Layer 11 of a small transformer language model trained on English Wikipedia (16 layers, counted from 0, width 128).
A neuron's activation on a vector x is SiLU(gate . x) times (in . x), where the dot is the dot product.
The model reads these tokens: "5" " |" " " "0" " |" " —" " |" " " " |" " —"

The vector x that enters this layer's MLP at each token. A number n stands for n times 0.051.
0 "5": -1 -6 6 1 12 -1 -10 -16 11 -12 20 18 -14 -17 -13 -5 3 -19 3 -2 -4 -26 -6 3 -4 -8 6 7 7 11 8 -6 19 -1 -5 37 -6 3 -9 17 4 25 0 7 -23 6 -7 -20 -10 -5 -8 4 3 14 3 7 -3 -3 17 -8 22 4 -4 10 3 -8 8 0 2 8 -1 9 4 7 11 9 11 0 -3 -1 -12 -2 7 12 1 -4 -3 -36 1 -10 -25 37 42 -11 -54 9 0 -7 -2 -2 -12 6 75 -24 -8 2 22 19 -17 32 1 27 -17 -14 27 -9 10 50 -14 -3 -9 -2 -15 0 1 1 -15 -3
1 " |": -15 -7 -8 -3 31 -6 1 -22 2 33 9 12 -20 -22 -15 -29 1 -5 -9 -3 -5 -17 -9 12 -24 -18 -4 12 17 2 4 9 12 1 7 53 5 1 -8 16 8 7 11 -3 -17 1 -6 0 -11 9 -10 5 2 -8 11 -15 -11 -1 10 -1 -13 2 -11 21 0 3 -14 -19 11 -3 12 15 -7 -13 1 48 8 26 7 19 -16 -16 6 5 20 6 10 5 -16 7 -2 15 16 -9 -19 2 10 -6 9 -13 -7 -9 65 -13 3 -12 -10 32 -1 11 33 8 -17 -12 4 9 -27 50 -16 5 -1 0 -8 -1 3 2 -20 -2
2 " ": -25 24 -4 -29 10 -15 -26 -10 -3 9 2 25 -9 8 2 -43 -5 -21 1 19 -8 0 9 13 -23 -34 17 -8 1 -13 -11 -12 21 5 3 -1 22 -13 8 2 5 -33 12 5 -24 27 18 1 -11 12 -3 6 0 -18 0 -16 13 12 3 -5 -10 0 -4 23 1 1 -5 9 3 -24 -3 20 0 -6 7 7 9 20 4 13 -13 1 5 -21 46 38 -2 -13 -17 -15 23 -2 -93 -14 -13 -27 13 -3 0 -18 -26 -3 41 -11 -6 1 -22 -6 3 -5 20 17 -12 -21 5 13 -13 31 3 10 -32 27 3 -23 -14 13 17 2
3 "0": 12 20 24 -44 7 -15 -75 11 -15 31 0 24 -1 -12 -5 -42 27 -30 -6 -4 11 41 22 -3 35 -27 14 -22 0 6 -25 24 -18 -17 9 -20 23 -22 21 -9 0 18 -1 -6 4 30 -1 4 -9 5 3 -20 20 -28 17 -1 27 -2 -20 -9 -8 14 7 26 -3 -9 -15 -15 22 -23 -5 13 -13 -11 18 19 -2 9 10 20 -31 -9 -7 21 31 45 11 -10 -23 6 3 -4 -12 -22 -34 -2 15 -25 10 -31 -8 24 40 4 -9 43 -35 -13 11 4 20 12 12 -27 9 32 -21 43 -11 -14 -1 24 26 -22 7 15 -12 11
4 " |": -4 16 -12 -2 13 -7 3 -33 18 42 -7 19 -18 2 -13 -23 5 6 0 -32 6 -7 2 0 -33 -18 -27 4 -6 -13 -9 13 -15 4 -6 19 -8 -2 -1 -15 16 10 1 -15 20 24 -10 33 -13 34 4 -4 -15 -33 14 -24 -15 7 21 20 -39 -8 8 7 -1 -12 -14 -2 5 -11 -5 -2 -4 -13 5 37 -6 37 32 7 -35 -28 18 -43 25 11 14 -14 -28 1 40 -12 -5 -27 -16 -5 9 -1 6 -6 -5 -2 43 18 26 -30 -15 30 8 -1 39 5 0 -38 -1 30 -45 49 -20 -18 16 14 5 -21 4 26 -41 -11
5 " —": -2 16 24 -49 -19 2 -29 -30 38 14 -17 41 -4 8 -20 -10 -5 -20 17 -7 27 18 -30 -14 -11 -4 -9 -11 -13 -2 13 9 -14 -17 10 -14 19 10 -12 16 0 -15 2 15 13 19 -5 14 -44 26 5 5 -15 -30 -10 24 -2 20 4 19 -14 -4 19 -9 42 -19 -19 1 -25 -52 6 16 0 -18 6 12 -18 18 54 -6 -8 -27 21 -6 26 59 -11 -13 11 0 -36 19 -41 -31 -16 11 -15 10 7 14 11 30 22 26 -14 15 -36 22 17 22 35 6 18 -25 11 40 -20 52 2 19 5 13 30 -24 -12 17 25 18
6 " |": 3 -13 -5 -5 6 -18 13 -20 9 48 -5 7 15 13 -8 -17 -2 1 36 -14 -15 -12 7 -18 -25 -22 -43 -29 11 -14 11 13 -17 3 23 -17 -24 18 -12 -1 3 29 31 -8 36 27 -15 -16 -35 35 28 8 -6 -18 10 -37 -23 31 -17 16 -53 -6 13 0 28 8 -21 -4 -3 -1 8 10 22 -10 -7 32 3 36 3 -34 8 -8 21 -20 37 40 24 4 -32 5 37 24 -16 -24 4 23 -21 5 -34 21 7 -10 32 32 18 -13 -31 29 3 11 35 -8 5 -17 3 26 -34 36 -26 10 20 -17 1 -7 8 28 -13 3
7 " ": -8 15 1 -18 -12 -8 -4 -14 -2 22 -6 14 13 -4 -21 -33 6 -22 34 21 -10 6 8 -12 -16 -42 -13 -25 -2 -16 3 -9 10 -19 13 -6 21 18 19 -8 -11 11 2 2 13 24 18 -12 -21 20 44 2 -5 8 2 -16 6 25 -2 9 -21 5 17 -20 21 19 -15 20 -24 5 -2 26 14 -5 18 -15 21 16 -3 -19 -12 -16 5 -29 47 76 5 -20 -42 20 32 23 -92 -27 9 -24 -7 -6 -22 -3 -9 -5 14 26 -8 -6 -20 -5 -7 5 22 13 8 -27 8 0 -10 31 -12 15 -19 -3 4 -4 -5 12 27 -4
8 " |": 25 -5 -7 7 -18 9 -2 -10 -3 49 8 26 -3 -28 -32 -19 6 4 19 -23 -1 -4 13 -2 -14 -3 -43 -7 10 -29 10 1 -10 0 32 -5 -14 12 4 6 -11 58 -10 2 29 25 6 24 13 13 41 12 -9 -13 11 -28 -6 9 0 25 -39 -8 11 -13 40 -5 -19 7 -23 17 -1 26 20 -9 30 33 13 26 -3 -39 -36 -31 0 -7 25 42 17 -9 -19 28 58 -12 -14 -22 -4 3 -8 -6 -21 -8 -13 7 24 18 28 -6 -6 25 16 9 36 -5 17 -43 -12 -2 -38 52 -11 -11 35 -8 -1 0 5 31 13 -26
9 " —": 6 9 21 -19 -32 18 -21 -21 49 16 -8 32 -23 0 -43 1 21 -13 9 -15 37 17 -29 -10 -3 -6 -15 2 -20 -3 21 13 -18 -52 3 -5 23 17 9 18 -21 19 -19 9 25 22 9 -3 -27 17 24 4 -13 -20 -9 16 8 28 8 1 -30 5 13 -28 54 -13 -8 1 -35 -31 7 28 -4 -25 -6 15 -19 13 42 -13 -15 -36 -6 -4 30 63 -1 -5 16 13 -37 19 -45 -22 0 25 -26 1 7 27 17 39 13 38 -24 23 -22 17 31 21 35 -9 18 -34 12 25 -8 41 3 8 1 7 18 -1 -3 -16 44 2

Each question shows the input weights of one neuron of the MLP. A number n stands for n times 0.0035.

n294 gate: 6 -14 32 1 7 50 -3 -28 -43 26 16 37 33 1 7 -1 13 -28 -1 20 -4 -11 -15 -49 -12 -38 -35 22 -16 -2 -27 18 6 -18 -5 -28 48 26 4 21 1 9 -27 -2 33 10 11 -27 -9 24 14 4 26 -1 50 16 -2 26 -22 7 -65 -40 21 -27 14 -15 -9 2 -23 23 -6 -24 1 67 36 -1 -3 -9 1 1 1 -10 46 11 -42 40 -8 -41 8 1 -13 25 8 41 -41 32 -22 -4 40 -41 -10 22 -28 19 -16 4 7 15 -15 -32 -2 17 17 -25 -39 -6 48 -15 24 7 29 9 1 -20 9 17 -30 10
n294 in: -22 9 22 -22 -27 -41 -10 -1 -3 -20 23 -33 9 -23 -14 3 5 19 26 -10 -9 15 3 1 12 -2 -9 -30 0 18 19 -15 -25 26 45 -2 -15 17 -37 4 22 10 -7 -30 11 43 -15 13 -27 11 14 -10 -26 -30 -42 -6 -30 -10 2 -30 9 0 26 42 19 -11 3 -14 -31 26 37 22 -40 -4 13 19 32 -23 -6 -4 31 12 -15 27 11 19 14 -6 -48 -29 -11 4 6 -13 -11 5 -14 -33 -3 -20 -22 0 12 43 -3 18 -4 -12 -27 -12 12 41 13 1 4 -46 4 -17 -1 21 -10 -30 25 18 -16 35 16 5
On which token does it fire most? 7 " "

n260 gate: -38 6 22 16 -40 -32 -4 -3 62 -29 13 24 15 -43 32 -40 -5 6 -22 7 -18 -19 -7 18 70 20 11 14 2 -6 -10 19 20 88 -16 16 11 29 -7 9 -24 15 19 8 11 -5 10 -14 0 -34 -46 -19 64 -15 11 -46 8 -30 -5 13 -14 -15 9 -15 17 15 -9 26 -34 -23 -7 6 16 -8 3 30 1 26 -20 -36 -5 -13 3 -33 -24 25 14 -3 2 6 -44 34 12 -13 -22 11 -16 20 -3 3 -12 -1 -8 1 -17 1 -23 1 -4 12 10 -22 -3 12 17 -7 24 -18 18 -46 22 -15 19 -31 13 14 -11 -9
n260 in: 23 11 5 -5 9 1 18 -14 6 31 -19 4 -21 -35 36 -8 -4 -14 -1 1 23 -34 -25 -10 -9 -3 11 -11 -34 -16 4 15 16 13 -14 24 14 -10 -5 -43 -10 -16 25 4 22 -8 -4 -17 42 30 23 -12 -5 7 -2 -14 11 -14 33 -19 -15 1 -9 -2 -35 -8 4 -7 6 -45 15 14 -17 -7 -26 -17 -10 26 27 -29 29 -10 -2 6 12 -18 -17 -15 -28 46 -43 -25 19 6 -18 21 29 -17 -4 21 66 -8 10 -26 29 25 -10 -21 16 -33 -42 -3 -4 -32 22 -3 -32 -29 21 1 -7 3 1 6 -17 34 -31 21
On which token does it fire most, and how strongly? 7 " ", at about 0.18

n118 gate: -5 3 14 -37 2 -42 8 -10 -24 -26 9 -10 5 39 -2 -10 27 -38 -4 -22 -24 -20 -15 -26 34 -12 -9 -6 -25 -14 23 -21 1 -6 4 -43 4 7 -9 56 54 15 -11 -26 25 -50 41 -20 21 18 9 6 6 -12 10 25 14 15 11 -20 -8 -3 9 -27 -1 30 58 20 3 47 4 -15 26 -23 -22 -27 29 -14 1 -6 -26 4 -6 27 -24 -7 -25 -8 -40 -23 19 20 9 -9 11 22 -1 -18 8 -3 20 9 2 -29 31 13 2 7 -28 48 24 12 -18 22 -12 -16 53 -11 -45 -22 -68 24 -12 -35 22 -11 16 6
n118 in: -38 -1 44 20 39 -1 -3 -7 -5 -13 2 17 -6 -4 46 -13 -12 1 -29 -13 22 3 20 -42 47 35 4 8 0 -14 16 -13 -36 -14 -7 -7 -29 -5 14 -21 -31 23 10 -12 -7 41 6 -15 -37 35 -17 -7 -47 -27 7 0 2 -19 22 5 23 19 8 -29 13 13 -34 -12 -9 -3 -19 19 -22 24 28 -51 25 -29 3 -8 6 -51 -28 26 18 -1 -4 7 -1 -26 7 -42 3 -29 -5 1 -12 -18 18 -23 1 -12 12 22 45 3 -5 -25 -3 3 32 -3 -12 6 -26 -26 -27 -19 31 37 -29 57 9 22 -38 33 12 -22
On which token does it fire most? 1 " |"

n110 gate: -13 -14 -4 -27 -11 17 10 15 14 -1 10 53 21 -15 17 -21 -12 14 37 -22 -31 30 14 -1 1 -17 19 -9 -12 -36 -11 14 -14 -3 -6 -31 12 36 -21 -14 12 8 14 50 13 17 21 12 -15 -4 12 14 10 -2 9 8 40 -5 18 4 -12 2 33 -17 5 4 1 -21 -58 -4 -23 -14 1 21 25 -11 -18 27 -21 -12 -24 -39 -13 -23 -34 -57 20 -37 -15 35 3 -10 -9 3 7 5 8 -7 57 -4 -30 1 -53 -32 15 -7 56 -1 8 -5 69 11 -47 -12 1 -12 9 -7 1 16 -23 -6 -6 -22 35 13 -31 -20
n110 in: 18 -2 11 38 12 2 46 -12 6 -16 -35 -6 34 5 -17 -1 24 7 16 18 52 0 24 -29 -31 21 -53 24 -51 -8 -7 25 -22 -35 15 3 -1 -4 -1 -13 -1 57 -25 -22 -24 9 5 -15 27 29 -11 16 38 12 11 -6 -41 -38 -9 12 20 -11 17 1 -45 -8 12 -6 7 -2 5 -1 -9 31 -43 -32 6 6 41 11 -8 6 -17 -15 4 -49 -19 8 -26 1 -2 9 -11 8 -2 -18 0 20 5 5 39 8 16 -5 -26 36 33 -38 9 -20 5 -11 39 -51 11 -32 8 -13 29 -16 17 23 4 -41 8 70 -7 -6
On which token does it fire most? 4 " |"

n176 gate: -43 25 -27 52 33 2 -25 -15 -21 -36 -5 2 -13 26 32 -39 -40 -1 14 -52 -15 -5 -9 -49 15 -40 -19 35 23 21 -49 -16 -15 1 -3 -39 39 -26 0 -16 -2 20 8 -5 -9 -30 7 -15 32 17 30 13 -53 22 1 10 -3 7 -19 7 -71 -11 13 6 11 15 34 49 12 2 13 -17 -15 32 10 26 -3 -11 -15 -49 -6 -41 42 30 -7 13 -14 -42 50 -13 10 23 47 19 -40 -13 -6 47 19 -9 -28 22 -47 5 -42 31 -23 -34 -1 -25 22 15 15 3 -20 26 -33 -20 -43 7 12 7 47 -7 -4 -1 -34 -7
n176 in: -16 9 -5 -9 -33 58 -16 -19 3 -11 37 -26 14 32 -4 -20 1 -37 -17 -27 -56 37 -4 -21 12 -45 1 15 18 -4 20 21 -41 -2 -9 -29 -3 -6 -4 -12 -57 -7 30 54 -23 9 -7 0 -21 -21 -20 1 27 -8 21 8 8 -12 -31 17 -20 -37 -4 -23 27 -24 13 34 17 29 -22 4 1 -1 -27 58 23 16 1 7 -32 -48 4 19 -9 31 -23 -12 1 -17 -34 21 27 -29 17 19 12 32 10 -1 -23 9 -17 -1 -30 40 10 13 -2 -6 57 -10 16 -20 13 -6 69 30 8 -21 14 -15 -17 -30 25 9 12 -20
On which token does it fire most, and how strongly? 3 "0", at about 0.62

n48 gate: 26 25 13 -1 48 7 51 -36 -3 -34 -41 10 25 -27 18 -1 -27 -8 22 -13 -9 -20 11 -25 -37 43 -3 -19 -12 17 -42 -13 34 7 -57 17 -31 -7 -11 34 12 -11 -8 -36 17 -8 12 -21 -20 -41 -38 -10 14 -31 29 11 -5 -27 19 -17 -1 -23 -31 2 -2 -51 -37 3 -18 16 -6 -33 26 55 9 16 31 -2 30 -20 33 4 -5 27 -35 -6 26 7 -16 39 -56 4 -26 -11 -4 -11 12 34 29 -25 13 -9 -3 -14 1 5 14 5 -1 -1 -13 -8 -16 3 27 3 11 -51 -22 -21 -54 0 36 34 -4 -16 -7 -19
n48 in: 26 6 14 12 54 8 15 -8 36 -7 13 -10 18 4 0 32 -5 -21 4 32 -34 7 17 -53 1 4 18 7 18 -13 -20 -49 8 -45 8 -4 46 -5 17 -26 -13 -13 -23 19 9 9 18 -3 -37 -39 2 -20 -3 20 11 -31 8 5 9 -24 17 26 -18 -7 -32 -19 -2 -35 57 -4 -8 12 12 21 -6 4 -17 20 5 -24 12 -12 -8 -3 4 14 -27 0 -1 17 32 43 8 -12 -2 23 -5 21 -26 14 -6 45 -16 5 -35 -15 27 3 -21 -41 -11 2 -1 -31 -33 16 -16 2 -7 -6 -28 -21 47 -6 15 23 -43 17
Its two highest activations, in order, are on tokens 8 " |", 5 " —"

n30 gate: -23 -44 20 16 -39 1 1 1 24 1 4 28 -20 24 13 8 -8 22 -10 -21 -7 -7 23 -45 -2 -14 39 -3 -9 11 24 -56 20 -8 17 14 -9 -28 1 -18 -14 -15 -13 -18 2 35 -22 26 -28 -53 5 -11 10 -24 15 19 -31 -8 -18 29 3 17 23 -28 -4 -9 41 -7 -18 -6 -36 -19 40 47 -2 10 36 -10 -34 7 6 16 -1 1 20 1 -4 -29 -11 -27 21 -23 -16 46 -18 13 16 37 -1 -17 -24 -49 -11 -17 -5 -3 8 -54 9 20 -1 2 11 -19 27 -14 -13 -28 -14 -34 -9 -27 -21 -36 -4 -30 -19 1
n30 in: -19 19 -37 3 19 3 -14 -10 7 15 -12 21 -34 12 -24 -4 14 -3 15 16 22 17 36 16 19 -28 -16 24 -21 -14 5 -15 6 10 45 14 28 -16 -21 -19 16 13 -17 32 5 -32 -16 19 -19 22 23 -48 -21 18 -36 5 -41 -8 -26 26 28 -4 26 36 5 1 -3 -25 33 4 31 -8 15 -11 4 27 -9 13 -61 -46 -11 -16 -8 -1 -8 1 24 1 -9 -19 -18 21 -16 6 -16 -33 22 14 -41 -26 4 -1 1 18 -44 -18 -16 -9 16 -4 -7 35 -15 -12 -5 -8 -10 18 -1 -6 2 19 18 8 25 -51 38 -7
Its two highest activations, in order, are on tokens 2 " ", 0 "5"

n35 gate: -6 41 -13 -10 19 31 -25 17 -30 -3 -7 -24 -10 5 35 -21 28 -28 -14 -29 -11 -4 18 -6 4 4 -4 -30 0 -11 13 1 2 37 10 -56 -1 -10 -7 6 18 23 -24 5 -44 -4 25 2 -6 7 4 22 3 1 -25 15 24 51 12 -5 -6 -7 -1 -4 -20 25 -20 12 -5 26 -42 12 -17 24 21 22 76 0 -12 10 -15 -1 13 10 51 -8 24 -48 38 -5 0 -7 32 -5 -1 8 24 -45 -18 24 33 -2 -36 -42 -43 -39 30 -5 -9 -14 -16 9 -51 -32 -2 -18 68 -5 16 10 -15 -22 19 -4 21 -4 -5 0
n35 in: 10 37 -32 17 28 -7 8 1 8 4 20 -26 -28 41 -20 3 10 31 -3 -4 36 4 27 26 -27 -8 0 3 -36 2 8 28 -3 49 -32 -28 -13 1 -17 -14 45 13 -17 -4 0 -3 -1 27 -1 12 0 4 -10 -44 -3 58 7 -14 21 17 -14 -22 -18 -13 10 13 -18 -13 13 -22 14 -12 0 21 -10 -19 18 8 42 33 13 4 -14 11 -3 0 -22 -8 -19 -34 27 16 13 -5 -10 -11 -16 31 42 -19 40 -6 11 -1 -12 7 -29 -24 -12 40 -5 37 11 -18 -7 -4 17 4 -3 27 -58 -23 -13 -24 14 -19 33 23
Its two highest activations, in order, are on tokens 8 " |", 6 " |"

n98 gate: -17 -29 21 -19 7 17 20 1 -39 24 -2 31 -4 -25 -8 1 33 -61 54 -18 -24 -36 -7 -53 19 -8 9 -6 4 -27 24 19 30 25 -5 -26 27 55 -15 18 4 -12 25 26 17 -49 -9 14 -30 -20 -20 22 20 -20 26 22 16 -14 -40 -12 -11 8 -16 -1 -6 50 60 20 -12 5 -10 4 -6 15 -11 42 -5 1 24 -5 1 0 -6 50 -28 0 20 -13 11 13 6 23 -4 46 -22 16 -63 10 19 -11 -34 5 -19 9 21 -10 -25 -23 0 -68 26 -56 21 -4 5 -14 18 -12 21 38 37 -24 29 -19 0 -46 -28 -24
n98 in: 3 -9 44 14 -14 7 18 10 -22 17 10 -10 14 -27 2 9 29 6 5 -22 -38 -23 -1 33 17 -2 1 -1 -13 24 -7 20 -1 36 -25 21 15 6 -17 1 17 42 12 5 41 -10 14 -69 -21 29 13 -27 -13 -27 32 -13 18 5 -11 15 15 7 -20 -38 19 -10 -10 20 1 -1 -33 -35 21 -27 -25 16 -8 -2 -34 -13 -5 15 -2 20 -22 43 -40 10 -3 -17 -50 26 11 -10 -9 44 10 -52 -6 -40 10 39 -1 -21 17 -20 6 -19 21 -43 -2 39 12 -29 40 8 -21 -12 8 29 -37 21 -1 -25 19 10 -22 -27
On which token does it fire most? 6 " |"